Layer 12 of a small transformer language model trained on English Wikipedia (16 layers, counted from 0, width 128). Numbers have three digits each and are written without spaces.
A neuron's activation on a vector x is SiLU(gate . x) times (in . x), where the dot is the dot product.

Input weights of the MLP neurons that the questions are about. A number n stands for (n - 500) times 0.0016.
n90 gate: 516317581636414314401611668427367549408616322363266503399561551326435366471549542500446500429415554552639609599554529411709490674529461433558581507638387565569458581523536380398618586471221422461454516591439464436506579614662638551583581422446757419468530651558490428462591426644455445651300565415690738572484440612638581341557619689367360609468711703705529497407480526380544493409440
n91 gate: 475323535433362526547506411654500757628370516477625522574431374363590478584352602503358429497420516529634675446667353490500681494391372554503308364592376500519453397532353580516346376429322532436594506513532625529566678535430487329399385471714291478343580497186416455525660377361456519611484539548490328383366365523599535603528440304606625650402450462545339451605707629529486497423579
n124 gate: 549370381672662314289394421616371414641536662570563398450415656405470490732457487490451383447573571626591484458331629640520444587580457663497283543379444431507526616567474510471642235364477447599560587454484457379471573510299542438451447540484226454416428474480653567467326441440429500333290563676565494610487592373742497421539462543569427698598776425457324320392650633539377576638621
n125 gate: 406615288551497359400461539594412416608574395515620518614482380272590497446413296402656376449500738632430479382403619346549583409581551408556378394521381336319476596255524455462441637452509599383606440586688476565532548536425547633453693694497400509412481512636645554426473518536453485500352578419515625509568420434479458434597356440300584479512485553452446340628539461682577482634500
n159 gate: 532408432632418497519455603525500374478478592325532590516367544570532551656351615516662533539529408386602286570795581689530478546639568519612333291657442442585570464353375500468456467461337526629607353606662623580348572536297487308557442435586755523513510494602435448420410551458316685554425367458654443582529583624436371597462243322574542490688410468532552301569591636532333331535543
n179 gate: 463608525413705459558591572521314409488454209475484478556485408407512632531381540706580390646522497497360543444454522475548376566669534364382512642599506562440472444408568487472641719553753441591431551575454497457491693516450648596623553350574651512307561654457484355583419558553632519500573644506500591532565471690450441287525415522669219427386474596500654393740421371332489381519433
n214 gate: 583228436737333553385578465382414631545556344682688511418542389511468510262546581422444496415557709624464346346410560486644496654670631549567659400521493338521444457672553313732524654684521408408404507599517298598434457443624406538339722496476497316306643465623579504399479382315350535402536426393577528607398635600707458369545715457592366364476332605834603364392450671549536493595511
n215 gate: 409515528429503528445518485500518540527683524670454613506570681421512494488380476620621516684738506559591253585582491556412451406506221488402531447646583362515421355506567358615569572556547494586429553672594552543346596333383476576445469389361540294383430473378584453294304349646394473500351355420491746568567440512588497543364407522595540512324668372444546357437565565598528358448626
n225 gate: 323539583445560574452739597614515558435421470506635317540485353518497524543460515485385454567485593534506427521464610559459594509343564421433674624706312521586572377481418555377290578571454353323324485521416537515197667291195560409530613451335506512503525458479525509455601392263747476473420417389600634506609544512397534414431420463619546494473569530549552448550642549302610482540494
n247 gate: 583458322600630549613430419417500309429602485530506431348551533566542690682545503705446665455458408482488374563444600543623476436421464333407608503386557367631393282598542482476509426536708464470460647518438560389393466606485231646458446485539467415533359488410381320452398473561443315524530297646572423485548503390227424570607487497515557561518444593467640595491271479675469640530367
n261 gate: 512509485322404460367555347665377534452473482444604387592530575555436566438460728509303481433549636654397546561419482419588357581337494457394677369351408466550458608478411396545377541475512389445534413457527531503575519654626400187445457423672555586362532370384491354458270645454446603567519482515613287531463456484433626454539413327561589251545437314358318717519466528427465420521541
n312 gate: 276443524418463531326476358427467374437544250486588561517607473672354316544425591602658373571432544305705706419607456559646392469490385557631541676554476436490584466328378493520640486360497452534507345517370490453623438592548554601584493544383487439667489443487819517319493590514674416537222657702392394459605311548638439463684767408592537562393437736408428198434600527432527404527563
n320 gate: 430359482369380473570452500555596542425394442542580482401503547406521441392700538456562530524473538497272465424503616521585662340575536577456542467562527390620468646398583399378413606422494533309662473625450610411503611617506606544588503664670494533547528515400524771623533538713412582606530473458311387566447567470429524548523347443259458455659564273596476482533629231595601650346588
n347 gate: 503178500613537430497528591380521434479680408696531562683327334575556448418563649441534481459472410607596686760371600598647615487588390298376597309494522581532497415475422240617423554576424560393424557406670396488457535604353488457503606390463633528534542413314500513444453556541515512509741506418407408500419500801497330494417615446375415417571348609531472506680576528550648491544490
n373 gate: 514601521594483485402444342612374529491401555595526371391564610451394517648591375392494616360535460521584564700428459521353366521532579567526345295593535482420326426467491476503402524382527324476450530562491635351457589482556422439448667450538607380471503561544435432375438514506523485573319318527506491396488391580657476547361531618597638259526345503370586435329372284632613621702680
n375 gate: 732417494477554575439380432503273344516615193640364542331433551410461424341309567526459425571494640633480535241417526500451481697682594554558542615542500497793644474418658626421484516494157296458412415361532481603576323487516516516430568406389618545519433615593510392379468408591605458519552503354535674523404607444555743536595503588452633431455437538562367595649627546542580461516421
n396 gate: 468285643331369398503441422545357546554452398624490377435343503623555619422422581571458523571477436477576729657727393355527694586493471526274523391568519610457516435395422386430733556510296588376497405523670640422586605320575323284600607513430603542325369327642382566516636535477494535790595461503568560411645510592435340536417405405536487427683409419536376451616595552630529628633404
n397 gate: 494520382448424358551338566444452477497571446593589572538591511657563571607393397420554520626379653610482480548443370526494597465431437340628311512437574704355506650448618402647500617656547356754593576417633523506475576390653477605523560486579437497613482486363407684415397316500491437471698454468314438558471545509469635604449412561635566696509628571442584407453613541532338416560541
n90 in: 407460453497515649584538415534408415534378587436585613551621565484374391494165575597435408629665475452403622553602642708548272583478424650484418426394641434449678484350522696583522558323615456538452596343550475578253455379525409372463472327590382535497448428528185449488472649398397403400484456551403537369412607423347569513469457300759563446435588400437395513545576348377511484456461
n91 in: 631436562657554641513654299497343534433527641349538490558604503517596581400641612534561503507682645486350602375594486583458249687527254551392527431517310381538581514448582558534527438541559401589352420445389572425564476565517368984456435493544446517467550432619635697466497668448537443619700630510402543469463433721412295408510357490603456486500341547171562462773517538592646290408420
n124 in: 472579326902601451519526503547400790578449648451494478571256487417407525397348685449367747398477563393441669595547510536592557435523462716704455438627589372332345590568510580390406445532494394622386546449538378468588393629587541446693625384607535596434477427392594461465321478464427519443354442406369459389672477471443523452528416381510490572592560586445542202493481526420496387647595
n125 in: 348567581351544604356351316718563403677397490536694703516529471343610525620588522523516337284601245663408670331560409526487561352500516420564490398612387368657315455533568552522341428516660571354451362519284484516529349692396414359411552481602289429418352442410441618439519596490519468478379630490378541510436423562494464477611734490629429398305443359487480389517386493571431624477434
n159 in: 684182566592358460526391366378561437481393574434290435375561381536438516474477500638526497493671510507490419529390546414617513460734566572647615636441732723659461500576431369494519650404327277299387573461497355252519304520599624451399487467536640513378340584344507686529533351487494471630314388652542478560344483653497398395477720513556645457503510650596500490587467497389396477713530
n179 in: 421476328380521491470589384747416401638591524333346552639518367433482603531617473791375472736386452642406564567443380516575521675565580619473503569479497657481488457509687395343476622333581491429397447546464352442530466379509734646710460497455546488358675439473379572503678470401479594521494478627573563575454234531436626623482452438558398631518487604441546460371506571319510395570629
n214 in: 629440322753378457388471635507420625309557500547857539468662458525272556439464337369584403326385493288631546430630443330584426533665475616634450587376592247453595428478571600497682355640496290546410709475784507489423547547653638659447621461388366332430515521585486558405592338636528602387421486436574625471532577493493596421525567310457653768532566404733600460500219536532516493425260
n215 in: 445572579510451470513440638513490556725421338570639687520526542428431458454659811625608503684503754563422467490403348430449300533410553493543605480454474474330409520553484450659435342411300579493417450398471526717306831380480627703376349493688529536461445376641570447630444588616471585621477454583530564584493755697438603662558413659596401460559677382566437377446500729510545480503483
n225 in: 422594243437547392431478396717590506420513407637506591484522627462408553268437481437597407380357456611494541697587541506426666513211601337622550686456531655618406624590752383503466532694369494418337586487472358538500436433677591422619415427540491560522457616393602570537585541541394434553423497306393426487582379407462503253295341389380535336522565447443503411581526462519550554563264
n247 in: 464626517701489457469582446428417463500593258434469508369556497545404531332369694554511503381435383426569433472497528569720514385537492413506483497430638438549514338511472596494444517526738480324400362500455335345536391577588562489332398599419520316592406391405408342301489547346299559438537577620477591497427579425576537594525476511401409486525591390472665460451434568506331509633604
n261 in: 440423406497503389602526519348576539497391677549607358490513490455403605552578545439554386574646411520229362474595529631761506484682642439394374674391461471451663552611342552360364365309582351545278497510630468558766595487451362474615635646541625581500577689538562556449393506507634417497712721689596402611516737448465523383548514409629390497644560593675338438520569630542409490439480
n312 in: 517453217456315615271352621428395544507300619602827537628480543674483633338429510544463452651551304639352507533589534657366594531483671473457430445530460534619530473527393551447579408473640416567439459453417709436474500507833480503301547446351357517286563537643463493547527434527337497457527341558523549391213601541530685406507525618571554650540695427524432772380486520618633344416534
n320 in: 548503402316706635481313444484602622577568532460431382622532610965448607378480487490633460190566439652420266617419523301400477510497592519445422523448621510540506612172634539227596553635434493444424361441455562379577533507490552555487513438577409546677330555448430553591539397659516584481669444566445545722363601470380592516645527332605457570426581448546421394550523437435607533542533
n347 in: 400260463612444364420310429397675483684406374449493567412573317493578593469544503446480568537646513408566490480467432459545513726663345490453480380611406544480697503510450591672427424463271371568527322412507470419434370289561671463513571568473413551586535470681435544280412470374467333781500581473510470610322556733715554581420667517679385291520472416799310623573462517709557575712559
n373 in: 440554500622638518452473500524530463637548387408649582610524464545546272607488388385476420503518515623382440626533610753544391562347494479588388509572558424552503414543403543640590515515608494744414657467458405442494574411576521482506470409680723338470645446575774586590436377832482572409635469540379500549418563380470604552521487531406473389828588412445423522488614650564335442512394
n375 in: 639340439713726439403500537523566605612430401745378402493570500631615290503449369396420520665585397446393510397437534479531436421374608493255581593631601642790710361538561500304331277578442486537671555419520561517603367609365433607397540551503403490553553527557435524590578417459530630590452612296497490363513549521611202425337500463429453627393455440693636660497425395638687255544690
n396 in: 412467443453667598526560457513503540370546366544570467446579480570510707399634566523477304600567510658456566615595340544636414757651373576437310490328633347490569507588590543376520436329436503634449710280595503294516622305513450606549646550484322540327438573685308361474380553661336464622655564658417529429599565588467396507493388534363767459454610659621285308534311473620571356533578
n397 in: 292484481355491464320458382359578632406554591426497554516427459497561481510423376551643328618436598536431440367585564341464653386419333449497468178420510622662456568562407407503412487584539272619373256583424593516569506574500707595475369622446449423509560373560633461487375509555646510268416481668672516546430444487755564516595392539661657549481546599503500390644351700679627419369671

Each question shows a token from some text and the vector x that enters the MLP there. A number n stands for (n - 500) times 0.012.

"ight": 526500601329376416576349649342505515261578454591398321550588494344398550455545394677488576481427616394441489651576329641459423301454490693474688562391491515515400563491471477559570559571632614518425313549526718590421434528456457529304492538482585533659501527559452334559489730553513496508401478484460762428440380613666585505467726463463627458316587401473641422557600617651350526534574
The most active neuron and its activation: n215, at about 8.6

"ed": 606458419384534451626468365573371571533575555419489368462601615511500567356617452410511554365491307268437362514379547622486544459428571581646395538394470551461719423678373518470616602358372446361567320632525540394651411417652421453524599531552499595399483476451530394512531556502683529389432414381533461417384590494534558684279586505354428576481659500505486389448429673332240538532491
Which of these neurons fires most? n124

" re": 704537471698549469459433538533533705506360607649377501600641435346550540420450548435537491568508474253380519351399484484590558424425507533470588763505577479425474455673475508570454514375601423436412402371634482325451587395462284705583544598406470368484650643424583545494488615505389550375464307412433628431444566476452501507428684578619595435550431443428558425810449659530424510407524
The most active neuron and its activation: n214, at about 14

" a": 598392477444762402569546589550485690126506554510446476642439493488473599407468516533509525577511397465359536490465396772411372480417386584556676488438430472435675559450445603475469529591542662583504536432542694476470409368757514453470511384331564436486488507454539506588498484487568405506505319431496712568663597654588397511475790460483508554482657545449510521617426561553433606489441
The most active neuron and its activation: n90, at about 1.8

" an": 605415530454460489574516573608725605334434470522509423561479605388595502370477496536576492456596544487291542499548365661475439500293510453544639607287478368475589549577458577459404558423588489517586299455442459436544561335650463474701552513478564557514636574379215606616399355459360415548505518380633764557575568580430482352347699479529503419516581587559504351801322542389467686498309
Which three neurons fire most, strongest first? n225, n90, n396

" the": 586436406546713420569456491546433669326588507539364497676524574460512616409471532424512425546507483389441504411555449676544552481416430493535611599463325533491492608505487556535567566595560637535478298570448579502488499537543474529574457469437422583564596446485481570576490511508443446443438378499552570410523520646551520736389853566590527419464656487453413455752519607583269516455417
Which two neurons fire most, strongest first? n397, n312

"ress": 597439458405406607611484442408245627362533570568387546539523552506512578472649552557390396446429404506190533422407571822483419376705365595450459530552436631394534549487469596519540395464435591449400365629466622499407538480422568712546562560348516543547438499519378445620583404382432532454459619380499610302434561619530490569365595530513522427491665319320499463571470529536282334482401
Which of these neurons fires most? n179

"ma": 709516492758508399508497453337561594547615472520475567614548475136559404504469481574549449514625368489500290470446653439597388391442472647515531518527363566585666545461579695490677359710449492715419394576513670510492457442615450315410702453602500526748607594530494466434545758663616394528469341507572436358622607516518470486390436545524531574493350246471638480644443433286421384477392
Which of these neurons fires most? n375

" de": 534550490575636535548478546555412562471433728368529385646610448390708581445646631582433300509376581319385474417634462434426527220447549670577501701600578533470651578371533477387529458377549575591407602620504467531617645484538350572365474412588437347395512478564524374470513492563386439496490297445460572427469480525713605618520588363645520472566512496375600653694417674575287606608426
Which of these neurons fires most? n91

" \"": 663330538617554307510442513553427704330498537556349515648662509448454578436456508483421437554588494332270629407462452619493491471558440482606645566438407654507534663518495633613480538545651715479573358594479459476407479525577339528505411536453420478464542479540404548538425560534581461393416478322530536294550487573624505499526597711568551418442530499496529427683557504647198558468509
The most active neuron and its activation: n320, at about 1.4

",": 494549500414633420577488560584401779339591559427395496564575437335624487382451547580468407620460478435458480509640344591461446390512454429552582482403472567548571434432396576600554535612561658432385425444507550467472671521608455429315409484429406473436531475431419522492547504612571526508408581470436584538427767548469448571522817624515539320487678459383498417617645611579335378606457
Which two neurons fire most, strongest first? n215, n91

"s": 501395626533570516460283497488536564356519611585491509554677494545485502518554362411476402592434378319348466389559425649555284491648357566445541451392556658535624401474429526481604514600446587394374395576518490561496450421561413578411538526402484692483603552470312548460540528607470614523504480339512622252504614563495451625597825514577589427572747418399460516427366466606366529509458
Which three neurons fire most, strongest first? n396, n375, n124

"vi": 670389197412624228500394445452519529434460586650350557602607455225495403504551524609489360423461403458522461450737362540492472519610513414614483637540465486432739481499599607471391548504523474445367348515497349324354540427509487395580562538529527479557694506450494438537561468556602540536577426504557549359522842396417402560438368371507492541319299314548558560733669566571514453505464
The most active neuron and its activation: n375, at about 11

"\n": 621434476478516324439543440568431807418641534464337504580513511462530557569443479510438369537452478359374468342461419555419651448513442443651539598415432584533495582464512544530518573526694694551383253442380563474426534511513343489630509495398480580518513383537390679554463579557526479400416470382493596331521588525525500592428638681510567335614687442345492437684608615571272434485431
The most active neuron and its activation: n397, at about 6.5

"ri": 474505512568651343504349488310575520418433695440457462638586496592578447532699514657564468443331505690332410440576565608417553390489565430573556849272500718613433630587398564571537590548415507485439494509483556435465696421444448419481459574607698353456525441433595461567503572498424487473405416438470502513391775544593499563369622675751524451459444479538573611682430632625388553424492
Which of these neurons fires most? n397

" La": 482382511732652454463516475322439474365675625367432458710547643641637558401603664603594416472424512433462286435525508528457458453344521649575438532443469464579428424326608593446438384489538617571447223648574391488509560473537298391483546488261438587487508429634516432477517527511400465345373373348555497408455593604679489551411464408454450621415437336391598645543417635544294521633535
Which of these neurons fires most? n247

"all": 594581304374655324575453625551495476212559609575269489540639330331443716431527455536576348430550470398432479576589541654467356465592426405582587439383528528540580546619357503604506443300593571435521315499309477601421449390507509669445587551523647460535557538299499254636538445641424337453598648366365711391571678367521466437398615542473664402359506506438650485577555480478420571529384
Which of these neurons fires most? n247

" at": 480530522573715327631486510546442641453402480723293473620451410323682411450560405411514491374477413468582630554351390594526455519615531506574640531513384614596611565531478633410608642326618462465466291551471484407653457378530467533462628285498527543432514588510445495434570455601382348370415498378494486580687563621558723541412723443582618383548615370458547495688721529492345572457461
Which of these neurons fires most? n347

"b": 593578345389566432466335598438524556729407454603590326563466524349638476414558487583664315517229425442378593419400333627472576453430343447582436655559369611505611649545431609570553614718526393514485440587335590470607410480621629672413622651415517572536610479409472573461635617673422694581430558548432407456455383397580415507628573497532567584504500532470707614621302611312339476509569
Which three neurons fire most, strongest first? n397, n312, n179

"p": 673524509548524459427288578519533448364457463569653269390565537500684515395565428458532479397394376449575519545455631327518289522469489671492462712529413548462433420367576785343605573454643768473371415613237504582439618393501383505536543430462387495467618475348346511481458465499474497536398497450510472422580464431661425332405550535645461525505502486203628519698665496309378436597478
Which of these neurons fires most? n225

"da": 554619439741557681487570403427505594449533596427464599574628298465623457512602432532569456473416307598399411518461491606495498233551484451523485381611463656507538461516443613454593604435520626339708335388571617449565478481480371471430388543190440575529598496555452409554497566593563544415518400422557607450544589517643457453493648612548550541483638470324494643496494450548227435639455
Which of these neurons fires most? n225

"n": 588479513590528508458625471514584509288615465569395443621585513399473660509597237663531367548383442592292359426490517664374305485522513588521505535393646411472424619223404534624436497625430441453506278446425558601701466706494401508310584540558699481487625359309488388471450601526497378651358317340598337567589658369688535541480639551530541503496470582439523539630525463311456513678513
The most active neuron and its activation: n261, at about 1.7

" J": 558599348320594480409644446573441609420484510470301651557564468598529555320641599572472460444623414476330577397320436541518456405462436556509399590330466511522424352416328513645435498498482725490443383470310462450537408387596390518657522479330538457460596431586420632611504607592534550264415535312599487442503629594643463641482572678587291528432530533214511530569598567512320390620563
The most active neuron and its activation: n179, at about 5.4

" Tom": 457428503520549345545597497393368508473536406446368454713530460516522507440681441502595338505514474396403552567254519615495561434512450474571474503453532572613486362634441555381440609528496515530641306481578558515473636599627476512548492534207492356457686479582424383591581569510535569398503425418518465309537483704631598575557690566624400567497605613215548425643593417513288524564520
The most active neuron and its activation: n179, at about 11

" The": 563367454514710500540505471517562622253525558554355519516444507522597532345508471524460530481571473421452492443661430642517542527368486554498598490386304580476493573588428557485589532595579733497480389510502650549573505404542570479479541457395422548488611484417372594519491540587437420478471456398405612394522601505507453824469877567604563363514638454390539508630540558572345568394526
Which of these neurons fires most? n214

"C": 565619446498525488606407355532348691444506494471488514603507607432541602497581444484555326461460450344345574489411481633549431534538493519521396530531541538518489599442488611466514524352476649407614450547341519411490549602560465543646485648331551426340535391581459476616631482470548572509441571554666482403565439526529502598498579546418475555387626521541491413613755546561118469506387
Which of these neurons fires most? n179

" ": 621452434571550353531527523400412587418384627446466616621536449388500616411617366573486406563561537268386528457599244555424426503554571486516497574508447418336608470578449581655432477510534639498428373484540352356501421368642343702414558426683393518430624569377566485569506521587535579355490452403505394464540796465780624493426510447614592586531558349520514338618422533641281458556462
The most active neuron and its activation: n214, at about 21

" with": 566616386386531416488428653537357734274530528451348510553498599391583469408504594429427331412511494428406732431568419733587377501473499528471515507517432559576524400421435526477488553553559471429464443458450522515649488418506449576536591365403379398534480581328343541657524501436474452604447450535430496446540531568453486566421789608507583526404700434287565321612579553514298497578426
Which two neurons fire most, strongest first? n91, n90

" had": 558466371474548476578372465434381682450550509609363541616793631444581542366530449683407527453645408282418571582503407547494477491513456523509624505559535607459440534356319601415527449544523454448499363421448429324678361509513539511386632432371446572590566633417380561523480518607489412532583534443540420380407635380604454646389712643443554276503659481527432610607723507668333642438517
Which three neurons fire most, strongest first? n375, n320, n347

" from": 480574424447533399529460571497444797363532662587365484676512460361572516384429466461523352496499496446422526427591471680506278455519428523606591449433499565561558454398444589516557488451515535483442407506542490527579544453548441526417497404528425527407505465391474508576449535623476470393443452546461520492473602619529501643440846581534548461423819394408465497560621490594284552555426
The most active neuron and its activation: n215, at about 5.2

"ctor": 555503630410283484444442568421369496460583468436579423487475488378541521346535552583510374646500547371446712428529321734472401526423485620478520553550401462373638570426558560242571611486578522568509235522459578371596437436547548538474603600430520565413717520516420448708449507460307413648465592385551734421392544378419576621485652532492561432532710448404565466672349477392303493682499
Which three neurons fire most, strongest first? n179, n396, n90

" has": 631442359510623323558438579487344646368470563590356595674646600392574536387436444601461347510579396309308492589515375675522367563645442386553561459529549695404514435474481515464470494553559468562573365493429356344536373488557448638454502441437521478541666719384271537506441487637524393569516471416425545424498633407695377541524747614474639388500519491502420592699625475653416563530496
Which three neurons fire most, strongest first? n375, n347, n90

"in": 694561382330377310512474589549448566156478433500408425632540401352626556489382461588253360543556611515453503464545425577389391516590491517489589561577430417437458555431519473501329561319530356524520253570439610452419494496587493702430589573587578533638490478277378455447598545500355547628497567437447585421443558598518397543363644548548573472416550474347542461659667382489268425603331
Which two neurons fire most, strongest first? n91, n179

"u": 663378369547646273453753579422684520565330569604426492602480483465413792415461316569451491578299554528474577510306456564434516658472581533514567704484445412530542471580533387582527367599444530506390373736549461490656618515557473461358476654413367617542659412279315326598497368605466509611297526376439569543618392347584283457363491478419573473544547490471594460540623536440507478563313
Which of these neurons fires most? n225

" Pe": 653514555723512294640518486451393468404557555425414657502491516586414455439692621535526405497524442556476503487441588561399449453555619539692520626271525605454514506478408400535499571412469613560472348481463441358437535446552404488636575499267447477572639456508357467449307521709656286283431373395555448457489562588667338530453589614494501499602426359312623624632642563590287527566523
Which of these neurons fires most? n373

" their": 618385435385667372637468650477382569273539434572477555738572391328409471415513529498556367462521455459440594569657461725432473613445409513493657495418491543553566528603405558481564463591530512570549409434463608464418488420583520505460517402424372573526690505476438430604631380477527351464427499413513619502463619610628612681415810491551572448384746540440534467561466609510322601458460
Which of these neurons fires most? n90

"ru": 656505467424569386387440647429505608363509639353602366494602656293293491504457715632424378451596531551465636291474257501513302636359512524584552535572430439428646572482572533326564672519435501623458393637425467328582434406623546508402583515480456462603601456302385577534648522430527465737681432564574582387400600410381544598491448428517775535464552461582548607640517586340378440600563
Which three neurons fire most, strongest first? n91, n90, n261

" po": 514466488616761454618343580273479604454586626302572418338536522438692547345475536644468457307406427310500387370530407531369358416331541504508654493271501635561548606452452601569543492329625622428383325500439443467419506492536372478458436569488510440614569679501371407351420672594564467403447346442671410502501698549656450630492499410492595472446385362400542614576437644593343502468366
Which of these neurons fires most? n247

"ard": 588623432304346423406413674512425603333408500553472541721628444388430605383386416497405409523536465476486649545590316688305420416498501456608445335429354388402492343340383505627479550432575587375548310502339535439492603433615522695262670599375473495444540519427442555695529512535410398442447602355555448479518628524506537555542691544513621619398556498341582476497424430502335472656487
Which of these neurons fires most? n125

"t": 813625609526422562393463433488449530348535585424368333422479581522521668569630723494518555451465545527536349519519430707498610400591458570618469679634216485434506434488341580529346585563349433390506404675369542422499288451474568515566558612311441518602404459518499512411559472449391264529430620438342677464427672619500511734320498583522585461519528662444357442692507534471394414567450
Which of these neurons fires most? n159